Layer 2 of a small transformer language model trained on English Wikipedia (8 layers, counted from 0, width 96).
A neuron's activation on a vector x is GELU(weights . x + bias), where the dot is the dot product.

Input weights of the MLP neurons that the questions are about. A number n stands for (n - 128) times 0.0028.
n11 (bias -0.126): 113, 122, 134, 132, 111, 139, 134, 93, 115, 113, 97, 82, 156, 76, 124, 136, 144, 126, 122, 111, 139, 140, 129, 73, 149, 135, 139, 156, 67, 139, 144, 138, 100, 170, 130, 91, 128, 137, 135, 136, 134, 130, 151, 120, 110, 126, 150, 114, 111, 130, 134, 151, 98, 157, 114, 152, 168, 77, 160, 122, 102, 113, 110, 173, 119, 132, 133, 196, 130, 154, 186, 151, 133, 149, 170, 162, 165, 178, 108, 163, 123, 64, 146, 82, 100, 101, 82, 135, 119, 132, 128, 144, 165, 74, 92, 127
n27 (bias -0.270): 121, 185, 100, 80, 162, 152, 94, 148, 95, 109, 100, 131, 153, 193, 125, 180, 119, 88, 204, 137, 129, 105, 94, 115, 88, 140, 114, 100, 113, 84, 128, 165, 139, 136, 170, 137, 127, 159, 166, 133, 102, 60, 160, 128, 134, 126, 143, 119, 107, 137, 102, 108, 89, 126, 92, 153, 122, 99, 93, 106, 137, 123, 125, 170, 115, 86, 155, 104, 166, 203, 195, 164, 128, 102, 92, 143, 100, 95, 96, 160, 124, 84, 243, 76, 110, 138, 114, 125, 146, 106, 145, 128, 159, 74, 117, 170
n57 (bias -0.259): 82, 129, 122, 126, 159, 160, 115, 167, 109, 157, 141, 149, 144, 150, 103, 144, 71, 101, 147, 203, 111, 83, 101, 115, 92, 99, 161, 229, 145, 151, 126, 111, 163, 113, 168, 126, 141, 135, 170, 86, 154, 98, 136, 109, 130, 104, 105, 129, 115, 152, 102, 88, 144, 104, 118, 104, 104, 139, 168, 88, 127, 127, 119, 158, 163, 119, 121, 176, 149, 121, 141, 110, 128, 190, 96, 83, 97, 111, 143, 136, 142, 102, 146, 110, 139, 146, 144, 132, 132, 87, 105, 104, 136, 97, 122, 116
n62 (bias -0.217): 136, 124, 179, 138, 134, 119, 120, 141, 164, 148, 105, 78, 98, 129, 102, 145, 119, 138, 140, 93, 146, 136, 109, 104, 125, 134, 189, 150, 133, 121, 121, 93, 121, 144, 108, 133, 153, 144, 107, 127, 100, 110, 101, 139, 98, 130, 135, 153, 139, 123, 139, 115, 132, 128, 137, 94, 122, 109, 115, 155, 114, 104, 95, 137, 145, 94, 122, 129, 136, 146, 120, 128, 122, 143, 141, 127, 148, 148, 135, 166, 123, 115, 153, 140, 160, 94, 140, 138, 140, 97, 126, 136, 166, 121, 107, 114
n70 (bias -0.247): 167, 144, 115, 135, 147, 145, 179, 145, 132, 101, 136, 120, 117, 102, 113, 132, 157, 140, 126, 183, 132, 95, 50, 138, 141, 125, 149, 163, 144, 108, 103, 128, 187, 96, 146, 134, 160, 114, 168, 101, 143, 151, 131, 121, 121, 155, 187, 66, 123, 111, 85, 135, 119, 111, 138, 129, 110, 122, 131, 86, 110, 150, 81, 163, 114, 114, 148, 126, 107, 127, 156, 70, 121, 177, 83, 125, 151, 97, 123, 108, 112, 108, 143, 116, 112, 86, 128, 156, 177, 136, 110, 119, 134, 152, 115, 127
n74 (bias -0.097): 135, 142, 112, 126, 143, 134, 157, 156, 173, 105, 134, 111, 101, 135, 69, 93, 169, 171, 167, 109, 54, 108, 102, 142, 115, 201, 139, 129, 119, 147, 135, 146, 168, 129, 113, 113, 126, 157, 155, 156, 60, 123, 129, 119, 92, 183, 111, 117, 129, 80, 161, 162, 109, 159, 87, 136, 183, 147, 106, 104, 92, 97, 155, 108, 136, 127, 148, 157, 148, 183, 141, 114, 159, 100, 106, 119, 112, 135, 118, 144, 128, 112, 157, 75, 102, 114, 89, 124, 108, 94, 119, 94, 152, 124, 160, 151
n82 (bias -0.208): 148, 154, 109, 105, 71, 112, 134, 84, 104, 143, 122, 132, 81, 140, 113, 124, 140, 108, 125, 134, 103, 145, 116, 125, 128, 128, 161, 140, 146, 104, 95, 133, 141, 161, 130, 118, 143, 118, 157, 143, 150, 140, 124, 161, 119, 154, 97, 149, 125, 130, 117, 115, 133, 77, 144, 108, 125, 129, 121, 74, 131, 95, 120, 167, 139, 133, 114, 171, 93, 129, 133, 143, 162, 145, 139, 134, 67, 148, 126, 138, 110, 129, 139, 125, 177, 124, 132, 87, 146, 104, 157, 130, 134, 115, 99, 162
n85 (bias -0.237): 148, 170, 124, 76, 140, 87, 98, 79, 107, 118, 121, 116, 129, 134, 162, 160, 84, 120, 132, 114, 107, 78, 145, 161, 120, 132, 111, 168, 181, 160, 130, 178, 97, 132, 131, 161, 146, 177, 163, 146, 101, 126, 119, 147, 153, 70, 174, 99, 114, 141, 211, 89, 129, 79, 141, 145, 188, 109, 90, 150, 165, 145, 117, 195, 111, 143, 106, 136, 181, 103, 119, 105, 104, 137, 99, 138, 112, 124, 94, 150, 166, 129, 130, 119, 87, 114, 113, 168, 107, 97, 152, 73, 92, 127, 112, 98
n113 (bias -0.315): 154, 120, 171, 148, 109, 153, 146, 140, 90, 97, 65, 107, 92, 80, 114, 124, 131, 114, 111, 140, 93, 132, 142, 106, 136, 104, 146, 167, 152, 136, 162, 87, 119, 113, 164, 143, 195, 137, 146, 133, 77, 144, 146, 169, 128, 133, 87, 106, 118, 155, 110, 129, 164, 97, 144, 205, 143, 161, 44, 87, 148, 149, 147, 124, 127, 152, 92, 146, 182, 163, 162, 132, 125, 153, 144, 111, 98, 96, 125, 156, 159, 123, 129, 60, 172, 91, 96, 109, 124, 124, 115, 131, 113, 119, 118, 115
n117 (bias -0.103): 131, 165, 157, 150, 183, 156, 139, 133, 91, 82, 125, 130, 117, 150, 139, 171, 143, 114, 168, 106, 135, 87, 113, 136, 104, 194, 120, 137, 169, 118, 168, 151, 170, 109, 144, 126, 153, 130, 134, 116, 123, 107, 132, 100, 110, 149, 65, 173, 138, 101, 160, 162, 145, 82, 91, 82, 100, 120, 108, 123, 100, 141, 183, 121, 82, 94, 149, 141, 125, 125, 76, 143, 145, 122, 105, 87, 121, 119, 121, 117, 168, 111, 114, 116, 149, 111, 87, 99, 157, 129, 109, 150, 121, 156, 153, 137
n118 (bias 0.053): 136, 126, 146, 80, 159, 101, 140, 95, 156, 117, 100, 109, 165, 130, 108, 113, 136, 115, 96, 79, 168, 140, 115, 100, 81, 140, 82, 140, 95, 135, 129, 188, 132, 202, 125, 86, 126, 114, 130, 123, 104, 114, 129, 144, 154, 101, 102, 154, 77, 176, 118, 134, 84, 129, 84, 158, 163, 153, 139, 109, 133, 114, 126, 119, 152, 143, 193, 130, 147, 123, 155, 139, 127, 118, 118, 128, 104, 143, 104, 149, 160, 150, 150, 115, 117, 142, 123, 158, 144, 160, 140, 124, 133, 75, 140, 97
n131 (bias -0.058): 121, 190, 147, 124, 134, 156, 155, 143, 134, 107, 73, 124, 103, 177, 115, 123, 140, 119, 154, 120, 166, 130, 102, 116, 126, 178, 154, 111, 146, 124, 133, 120, 167, 130, 116, 99, 133, 141, 113, 110, 103, 112, 152, 158, 143, 110, 165, 166, 102, 87, 157, 143, 100, 132, 151, 105, 122, 117, 116, 99, 67, 166, 112, 140, 128, 107, 123, 123, 155, 141, 105, 160, 161, 144, 88, 114, 80, 86, 153, 177, 148, 93, 130, 133, 146, 134, 126, 101, 174, 140, 101, 111, 93, 97, 118, 102
n150 (bias -0.168): 180, 130, 152, 132, 143, 133, 109, 160, 151, 141, 104, 139, 158, 92, 126, 131, 126, 175, 95, 179, 75, 70, 201, 161, 187, 102, 129, 128, 135, 151, 120, 136, 106, 163, 119, 150, 157, 125, 154, 152, 124, 129, 141, 110, 121, 126, 109, 99, 102, 142, 133, 173, 106, 111, 143, 137, 99, 152, 88, 107, 114, 115, 136, 175, 126, 104, 138, 97, 137, 154, 172, 150, 124, 135, 132, 67, 139, 124, 142, 93, 133, 96, 123, 103, 85, 61, 78, 96, 131, 158, 152, 119, 68, 118, 149, 122
n151 (bias -0.137): 78, 171, 127, 109, 183, 133, 150, 121, 144, 55, 152, 46, 111, 134, 116, 115, 135, 120, 143, 153, 134, 123, 161, 113, 98, 144, 107, 159, 150, 137, 205, 116, 151, 143, 198, 162, 159, 134, 112, 147, 67, 136, 149, 175, 124, 105, 147, 119, 124, 107, 87, 111, 100, 140, 146, 104, 113, 176, 106, 137, 79, 126, 126, 138, 98, 120, 119, 176, 158, 126, 195, 108, 126, 109, 161, 75, 125, 161, 137, 160, 120, 96, 140, 109, 76, 132, 113, 143, 149, 122, 88, 105, 188, 126, 120, 146
n174 (bias -0.357): 95, 169, 135, 118, 105, 137, 156, 141, 147, 127, 109, 38, 125, 87, 137, 143, 112, 198, 189, 178, 61, 146, 92, 86, 151, 126, 87, 143, 101, 114, 116, 177, 152, 146, 96, 112, 136, 170, 137, 139, 123, 140, 97, 99, 132, 128, 148, 146, 6, 168, 176, 127, 95, 119, 163, 164, 146, 109, 136, 78, 148, 108, 177, 103, 122, 83, 162, 131, 140, 97, 84, 179, 140, 142, 62, 162, 134, 163, 190, 151, 127, 104, 157, 135, 121, 93, 142, 130, 160, 139, 108, 113, 185, 102, 156, 94
n196 (bias -0.125): 132, 128, 139, 116, 113, 109, 155, 103, 160, 102, 118, 105, 221, 120, 110, 138, 114, 101, 92, 91, 135, 90, 65, 69, 114, 144, 128, 114, 154, 82, 159, 180, 83, 96, 144, 180, 124, 197, 184, 127, 144, 103, 146, 137, 154, 149, 134, 96, 99, 154, 118, 102, 135, 119, 116, 94, 133, 160, 148, 113, 102, 139, 144, 140, 108, 157, 139, 154, 141, 127, 135, 147, 115, 171, 94, 107, 151, 138, 107, 101, 144, 126, 120, 112, 116, 92, 110, 143, 108, 118, 152, 137, 154, 134, 176, 173
n200 (bias -0.038): 129, 113, 170, 83, 135, 122, 143, 106, 136, 115, 134, 112, 112, 99, 123, 91, 89, 185, 147, 143, 137, 80, 111, 128, 156, 147, 113, 147, 124, 133, 121, 120, 126, 123, 121, 107, 197, 196, 116, 132, 104, 75, 146, 94, 120, 128, 134, 112, 166, 166, 148, 163, 185, 150, 76, 158, 168, 158, 97, 117, 135, 107, 87, 139, 116, 120, 119, 103, 112, 125, 101, 161, 103, 152, 148, 122, 117, 185, 152, 87, 141, 113, 187, 84, 178, 116, 92, 139, 147, 118, 106, 139, 90, 95, 166, 138
n207 (bias -0.099): 171, 166, 167, 132, 145, 101, 109, 146, 125, 78, 134, 107, 147, 134, 91, 110, 98, 128, 112, 150, 121, 137, 143, 125, 135, 72, 116, 120, 158, 74, 148, 131, 135, 129, 177, 114, 127, 82, 149, 87, 142, 116, 166, 90, 115, 104, 143, 107, 147, 137, 138, 122, 137, 99, 158, 172, 122, 140, 111, 94, 93, 128, 119, 126, 120, 99, 151, 113, 129, 122, 158, 112, 120, 164, 115, 136, 117, 129, 165, 154, 132, 137, 78, 122, 159, 113, 149, 144, 129, 143, 135, 118, 125, 84, 191, 119
n212 (bias -0.052): 155, 136, 181, 81, 162, 175, 54, 152, 80, 142, 131, 132, 97, 161, 102, 174, 106, 134, 128, 157, 145, 74, 110, 103, 129, 159, 120, 124, 171, 155, 123, 150, 152, 184, 116, 161, 152, 125, 132, 110, 107, 116, 146, 112, 176, 67, 115, 150, 141, 72, 154, 133, 76, 141, 125, 119, 127, 108, 121, 142, 159, 133, 140, 143, 122, 119, 119, 147, 94, 115, 98, 133, 77, 107, 158, 109, 177, 163, 144, 105, 158, 105, 133, 102, 198, 129, 101, 126, 124, 85, 102, 134, 93, 88, 185, 72
n217 (bias -0.125): 143, 154, 92, 127, 116, 94, 147, 106, 154, 174, 117, 128, 176, 90, 138, 113, 147, 133, 133, 119, 143, 151, 128, 132, 111, 107, 149, 134, 157, 121, 126, 113, 158, 105, 157, 111, 89, 100, 120, 87, 120, 133, 146, 150, 160, 125, 159, 163, 108, 103, 101, 108, 122, 93, 72, 162, 164, 142, 109, 64, 170, 95, 120, 165, 111, 130, 144, 150, 204, 160, 128, 110, 97, 170, 113, 134, 126, 73, 124, 140, 129, 101, 145, 101, 99, 86, 118, 107, 134, 127, 110, 127, 116, 141, 126, 123
n249 (bias -0.212): 97, 150, 120, 90, 128, 95, 120, 139, 100, 143, 126, 63, 107, 92, 96, 117, 133, 136, 186, 101, 148, 143, 92, 182, 110, 159, 104, 92, 114, 118, 168, 186, 170, 97, 111, 85, 104, 127, 130, 196, 115, 110, 186, 163, 120, 102, 93, 130, 97, 102, 133, 151, 138, 159, 98, 69, 109, 209, 113, 118, 100, 116, 86, 124, 140, 161, 124, 177, 148, 167, 167, 139, 130, 175, 129, 84, 155, 157, 157, 142, 141, 111, 157, 104, 74, 120, 96, 124, 168, 167, 125, 133, 130, 162, 167, 175
n251 (bias -0.181): 168, 170, 171, 109, 117, 146, 92, 137, 55, 99, 94, 150, 109, 139, 85, 104, 113, 149, 118, 105, 100, 84, 138, 171, 123, 140, 130, 90, 92, 121, 116, 93, 97, 150, 115, 98, 143, 94, 120, 161, 117, 81, 184, 96, 154, 150, 112, 114, 166, 160, 159, 166, 115, 105, 136, 158, 142, 179, 115, 80, 116, 129, 149, 144, 137, 142, 138, 82, 141, 147, 166, 106, 126, 136, 100, 118, 114, 171, 139, 114, 115, 158, 83, 122, 141, 92, 124, 147, 123, 163, 86, 140, 134, 69, 183, 147

Each question shows a token from some text and the vector x that enters the MLP there. A number n stands for (n - 128) times 0.067.

"1": 155, 96, 120, 156, 124, 138, 126, 118, 134, 110, 150, 156, 124, 153, 153, 140, 148, 170, 109, 137, 145, 124, 116, 168, 113, 101, 138, 155, 106, 114, 120, 106, 121, 136, 58, 127, 145, 118, 114, 135, 127, 136, 107, 124, 108, 175, 78, 128, 139, 122, 119, 121, 145, 136, 121, 106, 121, 153, 164, 134, 146, 134, 89, 133, 141, 124, 128, 122, 129, 122, 130, 133, 138, 105, 137, 128, 132, 144, 133, 124, 96, 157, 141, 170, 118, 106, 132, 116, 130, 152, 136, 129, 132, 119, 107, 122
Which neuron lights up most? n62

" the": 111, 102, 138, 130, 135, 115, 114, 119, 134, 150, 171, 128, 100, 144, 122, 130, 124, 130, 137, 130, 168, 139, 133, 133, 119, 126, 125, 102, 116, 144, 134, 135, 139, 142, 84, 119, 149, 123, 118, 125, 108, 103, 120, 101, 122, 101, 139, 121, 142, 121, 130, 135, 141, 147, 129, 132, 117, 147, 149, 136, 122, 132, 127, 117, 146, 135, 117, 105, 110, 132, 132, 126, 124, 148, 158, 106, 123, 134, 126, 120, 117, 115, 140, 133, 140, 139, 235, 122, 134, 132, 104, 98, 113, 139, 134, 129
Which neuron lights up most? n200

"\n": 114, 122, 128, 162, 119, 123, 123, 150, 86, 110, 166, 131, 132, 149, 124, 114, 124, 141, 140, 116, 134, 140, 135, 126, 156, 116, 139, 109, 129, 131, 120, 123, 142, 127, 69, 123, 108, 145, 125, 142, 193, 125, 125, 131, 134, 107, 118, 144, 105, 123, 121, 153, 123, 113, 145, 138, 105, 125, 147, 136, 129, 160, 108, 71, 118, 125, 121, 135, 118, 143, 129, 121, 119, 141, 118, 140, 120, 141, 142, 126, 114, 129, 111, 120, 122, 148, 151, 138, 144, 149, 122, 151, 120, 129, 124, 126
Which neuron lights up most? n249

" in": 155, 105, 104, 141, 112, 113, 137, 140, 127, 108, 151, 105, 67, 126, 106, 124, 148, 156, 99, 112, 107, 131, 126, 127, 122, 139, 123, 146, 111, 146, 92, 102, 123, 144, 160, 123, 146, 138, 129, 136, 129, 164, 119, 109, 135, 134, 112, 126, 153, 125, 122, 137, 173, 127, 124, 102, 134, 142, 101, 137, 122, 122, 130, 96, 153, 144, 104, 150, 97, 140, 152, 85, 141, 108, 155, 126, 115, 119, 109, 115, 103, 126, 114, 136, 103, 121, 195, 138, 103, 130, 111, 129, 124, 156, 145, 150
Which neuron lights up most? n74

"it": 118, 119, 128, 121, 137, 80, 164, 116, 139, 183, 136, 107, 121, 128, 177, 112, 131, 122, 129, 126, 116, 135, 154, 126, 153, 111, 127, 101, 154, 140, 124, 100, 113, 112, 99, 160, 113, 120, 167, 94, 161, 135, 95, 91, 137, 131, 132, 127, 139, 152, 139, 128, 138, 110, 143, 140, 130, 118, 158, 143, 149, 144, 127, 143, 118, 133, 137, 103, 101, 139, 129, 118, 118, 147, 154, 109, 96, 122, 123, 174, 89, 154, 96, 120, 94, 138, 172, 119, 100, 84, 146, 120, 115, 159, 95, 128
The most active neuron and its activation: n85, at about 1.1

" of": 132, 120, 117, 169, 145, 129, 161, 116, 163, 126, 107, 124, 119, 109, 150, 130, 146, 129, 105, 127, 148, 137, 112, 135, 143, 132, 145, 151, 144, 155, 137, 120, 141, 111, 130, 115, 112, 128, 124, 120, 136, 132, 127, 143, 122, 129, 95, 130, 133, 136, 125, 126, 110, 121, 140, 123, 123, 120, 146, 129, 130, 115, 127, 68, 95, 122, 116, 127, 109, 121, 133, 142, 124, 86, 113, 99, 161, 111, 110, 120, 131, 119, 132, 170, 122, 134, 203, 142, 135, 111, 138, 106, 110, 144, 147, 145
Which neuron lights up most? n117

"ly": 149, 117, 125, 128, 89, 133, 115, 125, 172, 160, 123, 110, 107, 162, 162, 147, 111, 100, 87, 116, 103, 147, 128, 134, 136, 105, 122, 105, 137, 125, 113, 134, 109, 119, 122, 130, 133, 123, 109, 122, 144, 109, 83, 125, 109, 105, 124, 152, 108, 144, 144, 122, 173, 117, 135, 139, 119, 107, 109, 152, 156, 154, 124, 142, 124, 99, 155, 130, 157, 136, 124, 152, 105, 120, 135, 149, 138, 147, 108, 110, 94, 181, 125, 116, 118, 136, 178, 138, 106, 129, 155, 99, 114, 129, 141, 116
Which neuron lights up most? n85

" to": 153, 106, 134, 104, 117, 106, 127, 150, 150, 141, 132, 122, 133, 130, 138, 107, 117, 120, 99, 135, 142, 118, 101, 125, 91, 125, 155, 115, 150, 109, 129, 112, 132, 94, 144, 126, 93, 146, 165, 127, 124, 153, 143, 130, 145, 184, 129, 102, 120, 161, 104, 129, 175, 118, 127, 142, 115, 119, 116, 135, 123, 135, 120, 96, 128, 144, 91, 156, 126, 110, 132, 149, 129, 99, 142, 126, 139, 106, 132, 165, 88, 160, 84, 111, 114, 124, 191, 139, 113, 153, 122, 120, 138, 146, 138, 129
The most active neuron and its activation: n196, at about 1.9

"er": 112, 130, 89, 125, 133, 115, 145, 131, 124, 169, 104, 147, 92, 157, 143, 113, 151, 101, 128, 115, 137, 122, 133, 192, 107, 120, 146, 111, 119, 135, 111, 135, 98, 129, 124, 123, 118, 102, 116, 114, 139, 132, 112, 114, 146, 89, 121, 109, 115, 139, 155, 138, 92, 149, 114, 146, 112, 141, 92, 128, 186, 121, 119, 155, 111, 122, 125, 110, 172, 141, 145, 133, 130, 127, 137, 130, 124, 120, 69, 169, 93, 146, 140, 101, 123, 156, 116, 155, 120, 137, 141, 130, 165, 140, 117, 154
Which neuron lights up most? n27

"tor": 111, 85, 99, 104, 112, 109, 140, 140, 129, 159, 93, 137, 133, 118, 143, 140, 117, 121, 78, 95, 112, 156, 158, 154, 109, 142, 154, 123, 139, 169, 129, 65, 132, 107, 136, 129, 138, 79, 100, 111, 147, 148, 132, 151, 100, 129, 93, 118, 107, 165, 115, 162, 132, 109, 114, 118, 107, 131, 85, 139, 149, 136, 127, 162, 127, 125, 137, 155, 99, 118, 107, 126, 110, 115, 156, 152, 139, 115, 128, 179, 148, 120, 142, 124, 135, 137, 131, 122, 133, 174, 153, 150, 122, 131, 118, 120
Which neuron lights up most? n113

"d": 117, 124, 108, 154, 131, 108, 167, 119, 140, 117, 151, 69, 115, 102, 186, 131, 151, 102, 114, 118, 156, 145, 94, 147, 123, 130, 102, 109, 114, 117, 132, 129, 114, 117, 120, 135, 150, 96, 117, 115, 129, 148, 122, 125, 92, 121, 104, 125, 122, 138, 123, 126, 112, 117, 118, 135, 114, 133, 152, 135, 115, 160, 125, 143, 117, 114, 160, 145, 96, 144, 152, 153, 146, 85, 158, 163, 139, 118, 92, 128, 64, 120, 134, 149, 124, 138, 137, 154, 133, 161, 164, 145, 159, 122, 115, 89
Which neuron lights up most? n11

"ir": 114, 110, 160, 156, 126, 87, 154, 136, 132, 190, 120, 153, 109, 100, 158, 145, 126, 106, 119, 131, 110, 126, 146, 154, 132, 99, 134, 107, 125, 114, 103, 122, 109, 127, 125, 115, 85, 104, 126, 111, 140, 125, 125, 94, 131, 127, 120, 122, 106, 121, 129, 139, 138, 134, 132, 134, 119, 125, 148, 150, 167, 129, 130, 158, 133, 106, 157, 90, 114, 146, 116, 107, 107, 115, 164, 140, 83, 113, 98, 150, 85, 136, 152, 113, 133, 136, 166, 133, 141, 176, 123, 153, 129, 171, 117, 97
Which neuron lights up most? n217

" New": 141, 112, 149, 122, 155, 113, 139, 101, 141, 129, 126, 178, 123, 145, 128, 147, 142, 118, 84, 151, 127, 162, 104, 128, 116, 106, 156, 112, 117, 127, 107, 125, 159, 103, 126, 129, 132, 135, 96, 128, 130, 135, 140, 90, 120, 120, 128, 125, 118, 123, 130, 104, 136, 124, 140, 133, 119, 143, 150, 151, 137, 129, 125, 124, 150, 124, 134, 120, 105, 135, 129, 133, 91, 134, 56, 143, 133, 137, 97, 103, 111, 106, 95, 137, 187, 153, 168, 136, 150, 125, 131, 126, 130, 118, 123, 143
Which neuron lights up most? n70

"end": 134, 103, 125, 202, 137, 114, 158, 124, 123, 141, 131, 125, 124, 108, 170, 119, 142, 91, 97, 145, 133, 153, 132, 119, 104, 109, 156, 137, 121, 99, 109, 80, 88, 138, 103, 132, 153, 102, 155, 124, 150, 143, 109, 135, 121, 135, 115, 124, 90, 138, 141, 141, 157, 76, 169, 168, 137, 137, 144, 88, 164, 166, 135, 136, 123, 103, 137, 83, 102, 134, 106, 114, 123, 103, 140, 133, 124, 124, 114, 172, 122, 101, 67, 126, 136, 159, 150, 136, 134, 170, 140, 137, 117, 126, 122, 135
Which neuron lights up most? n113

" \"": 130, 120, 107, 176, 126, 133, 122, 133, 144, 113, 116, 103, 169, 159, 120, 129, 134, 125, 116, 114, 142, 173, 120, 128, 143, 115, 135, 54, 118, 164, 97, 85, 118, 128, 118, 110, 124, 132, 145, 124, 158, 142, 108, 133, 144, 140, 124, 119, 133, 114, 119, 144, 135, 158, 128, 117, 121, 131, 125, 155, 112, 118, 113, 103, 157, 51, 146, 123, 108, 145, 123, 120, 144, 142, 154, 129, 149, 119, 121, 134, 111, 138, 123, 136, 110, 148, 156, 113, 129, 142, 134, 153, 104, 147, 143, 94
The most active neuron and its activation: n62, at about 0.3

" E": 100, 105, 95, 163, 112, 143, 134, 123, 111, 156, 120, 182, 114, 131, 144, 146, 162, 92, 137, 110, 124, 151, 116, 116, 117, 131, 143, 123, 114, 128, 60, 90, 121, 119, 112, 126, 131, 135, 47, 125, 116, 130, 157, 128, 138, 131, 121, 119, 126, 123, 135, 142, 130, 140, 141, 110, 117, 116, 107, 141, 108, 134, 125, 156, 154, 131, 121, 127, 115, 137, 105, 152, 145, 111, 127, 134, 151, 112, 138, 129, 84, 119, 145, 106, 128, 156, 144, 152, 150, 148, 129, 165, 107, 119, 114, 121
The most active neuron and its activation: n131, at about 1.1

"nes": 134, 111, 119, 167, 130, 111, 150, 147, 128, 179, 150, 120, 125, 125, 173, 130, 131, 92, 120, 99, 116, 113, 130, 110, 137, 129, 133, 113, 138, 116, 91, 124, 147, 134, 139, 105, 126, 94, 125, 98, 156, 154, 82, 111, 155, 155, 107, 116, 136, 92, 117, 115, 137, 94, 101, 117, 127, 129, 96, 137, 167, 122, 122, 144, 135, 121, 146, 109, 128, 133, 122, 135, 130, 122, 121, 126, 137, 132, 108, 96, 164, 181, 127, 135, 171, 179, 160, 128, 102, 125, 128, 114, 139, 136, 117, 112
Which neuron lights up most? n217

" having": 150, 93, 124, 132, 116, 123, 143, 129, 115, 124, 112, 148, 133, 144, 131, 116, 120, 120, 107, 114, 128, 158, 119, 113, 122, 95, 132, 103, 144, 96, 147, 145, 157, 134, 128, 146, 176, 132, 108, 87, 137, 133, 123, 111, 128, 156, 143, 146, 123, 102, 133, 114, 119, 112, 153, 106, 103, 106, 149, 133, 104, 137, 134, 97, 153, 111, 127, 122, 142, 112, 150, 163, 147, 81, 145, 130, 125, 90, 122, 149, 135, 117, 115, 129, 120, 111, 192, 154, 122, 104, 151, 136, 115, 139, 165, 135
The three highest activations, in order: n207, n131, n196

"place": 143, 96, 112, 144, 128, 99, 145, 126, 131, 138, 168, 131, 120, 103, 121, 112, 104, 131, 87, 130, 115, 91, 135, 122, 147, 98, 164, 130, 150, 101, 153, 97, 115, 130, 114, 120, 149, 124, 88, 142, 149, 171, 144, 118, 110, 143, 91, 121, 117, 130, 125, 110, 171, 114, 157, 159, 118, 147, 122, 108, 117, 161, 125, 154, 133, 126, 156, 105, 84, 127, 148, 146, 102, 118, 201, 122, 131, 112, 101, 146, 143, 140, 124, 141, 103, 121, 159, 133, 127, 150, 103, 145, 116, 136, 124, 126
Which neuron lights up most? n150

"ty": 123, 91, 54, 101, 110, 110, 119, 120, 143, 153, 66, 135, 101, 158, 160, 115, 122, 120, 103, 77, 132, 168, 147, 135, 125, 97, 127, 97, 131, 162, 100, 147, 137, 113, 106, 166, 131, 119, 94, 135, 133, 144, 136, 124, 105, 133, 108, 147, 134, 157, 111, 153, 120, 103, 125, 124, 115, 135, 121, 116, 122, 166, 132, 166, 134, 125, 168, 130, 104, 123, 117, 137, 136, 127, 140, 142, 144, 118, 122, 161, 108, 141, 152, 94, 98, 151, 170, 139, 109, 164, 151, 127, 99, 145, 133, 132
The three highest activations, in order: n118, n82, n217

"s": 129, 95, 118, 137, 108, 143, 134, 113, 129, 129, 134, 107, 117, 151, 190, 109, 107, 97, 115, 111, 135, 145, 138, 163, 105, 130, 136, 131, 113, 120, 119, 157, 114, 125, 134, 105, 115, 135, 67, 117, 157, 107, 130, 104, 130, 132, 128, 116, 155, 121, 119, 140, 126, 122, 116, 138, 126, 156, 149, 175, 141, 88, 117, 147, 120, 120, 164, 113, 119, 155, 154, 115, 142, 120, 105, 157, 125, 149, 108, 106, 122, 132, 103, 127, 158, 189, 149, 147, 103, 109, 132, 109, 134, 106, 133, 132
The most active neuron and its activation: n118, at about 0.72

".": 123, 106, 110, 154, 127, 112, 106, 159, 118, 152, 133, 124, 131, 114, 119, 132, 115, 120, 128, 125, 108, 152, 127, 126, 134, 136, 118, 135, 99, 133, 110, 132, 128, 135, 100, 116, 107, 105, 108, 156, 132, 163, 94, 155, 116, 128, 123, 110, 104, 151, 124, 113, 111, 126, 156, 154, 137, 130, 164, 159, 115, 122, 107, 114, 149, 122, 129, 153, 99, 75, 133, 141, 118, 144, 134, 137, 107, 138, 138, 125, 109, 118, 119, 178, 141, 148, 163, 153, 114, 144, 172, 141, 111, 118, 108, 133
Which neuron lights up most? n174

"F": 119, 94, 119, 181, 132, 117, 146, 102, 140, 151, 128, 131, 119, 162, 109, 118, 154, 138, 153, 127, 144, 201, 142, 107, 124, 129, 141, 104, 112, 137, 131, 119, 122, 101, 98, 126, 138, 125, 106, 98, 149, 159, 127, 108, 159, 138, 100, 111, 140, 129, 112, 119, 145, 146, 99, 116, 121, 120, 160, 135, 152, 129, 130, 133, 129, 151, 117, 116, 114, 120, 127, 148, 116, 137, 159, 129, 130, 107, 108, 144, 80, 104, 94, 116, 98, 157, 130, 152, 108, 171, 161, 163, 134, 90, 111, 141
Which neuron lights up most? n11

"ing": 142, 125, 118, 150, 104, 127, 86, 112, 126, 124, 152, 152, 81, 127, 150, 132, 129, 107, 127, 125, 138, 168, 156, 146, 125, 131, 156, 146, 158, 111, 86, 106, 120, 150, 163, 141, 117, 125, 84, 116, 150, 132, 110, 70, 95, 157, 114, 124, 158, 119, 113, 138, 135, 121, 144, 156, 125, 120, 121, 133, 161, 109, 132, 110, 111, 120, 134, 99, 122, 130, 147, 151, 148, 135, 169, 149, 113, 93, 105, 105, 116, 124, 74, 160, 103, 94, 164, 153, 135, 124, 147, 124, 113, 122, 150, 131
The most active neuron and its activation: n207, at about 1.2

"val": 113, 169, 128, 182, 154, 109, 141, 139, 130, 160, 143, 171, 91, 106, 143, 129, 104, 108, 118, 126, 112, 121, 136, 163, 139, 86, 169, 137, 146, 108, 106, 124, 119, 131, 124, 133, 171, 115, 107, 105, 173, 114, 97, 80, 115, 103, 140, 132, 120, 156, 123, 111, 134, 98, 135, 131, 125, 136, 121, 133, 172, 119, 135, 149, 125, 147, 72, 89, 78, 127, 154, 137, 141, 148, 155, 140, 126, 123, 113, 118, 126, 119, 129, 113, 125, 124, 160, 136, 109, 168, 144, 118, 129, 108, 100, 114
The two highest activations, in order: n57, n150

" un": 128, 92, 129, 181, 99, 103, 131, 150, 147, 133, 110, 163, 150, 112, 92, 113, 130, 99, 70, 111, 103, 141, 111, 116, 100, 144, 152, 98, 119, 121, 121, 116, 150, 92, 119, 147, 109, 126, 172, 109, 174, 124, 101, 154, 169, 158, 105, 125, 104, 138, 145, 123, 110, 143, 122, 146, 128, 143, 104, 147, 130, 144, 129, 135, 172, 116, 121, 103, 122, 152, 143, 116, 132, 106, 106, 133, 126, 136, 111, 117, 111, 141, 116, 104, 112, 98, 140, 133, 134, 135, 147, 152, 121, 142, 149, 139
Which neuron lights up most? n196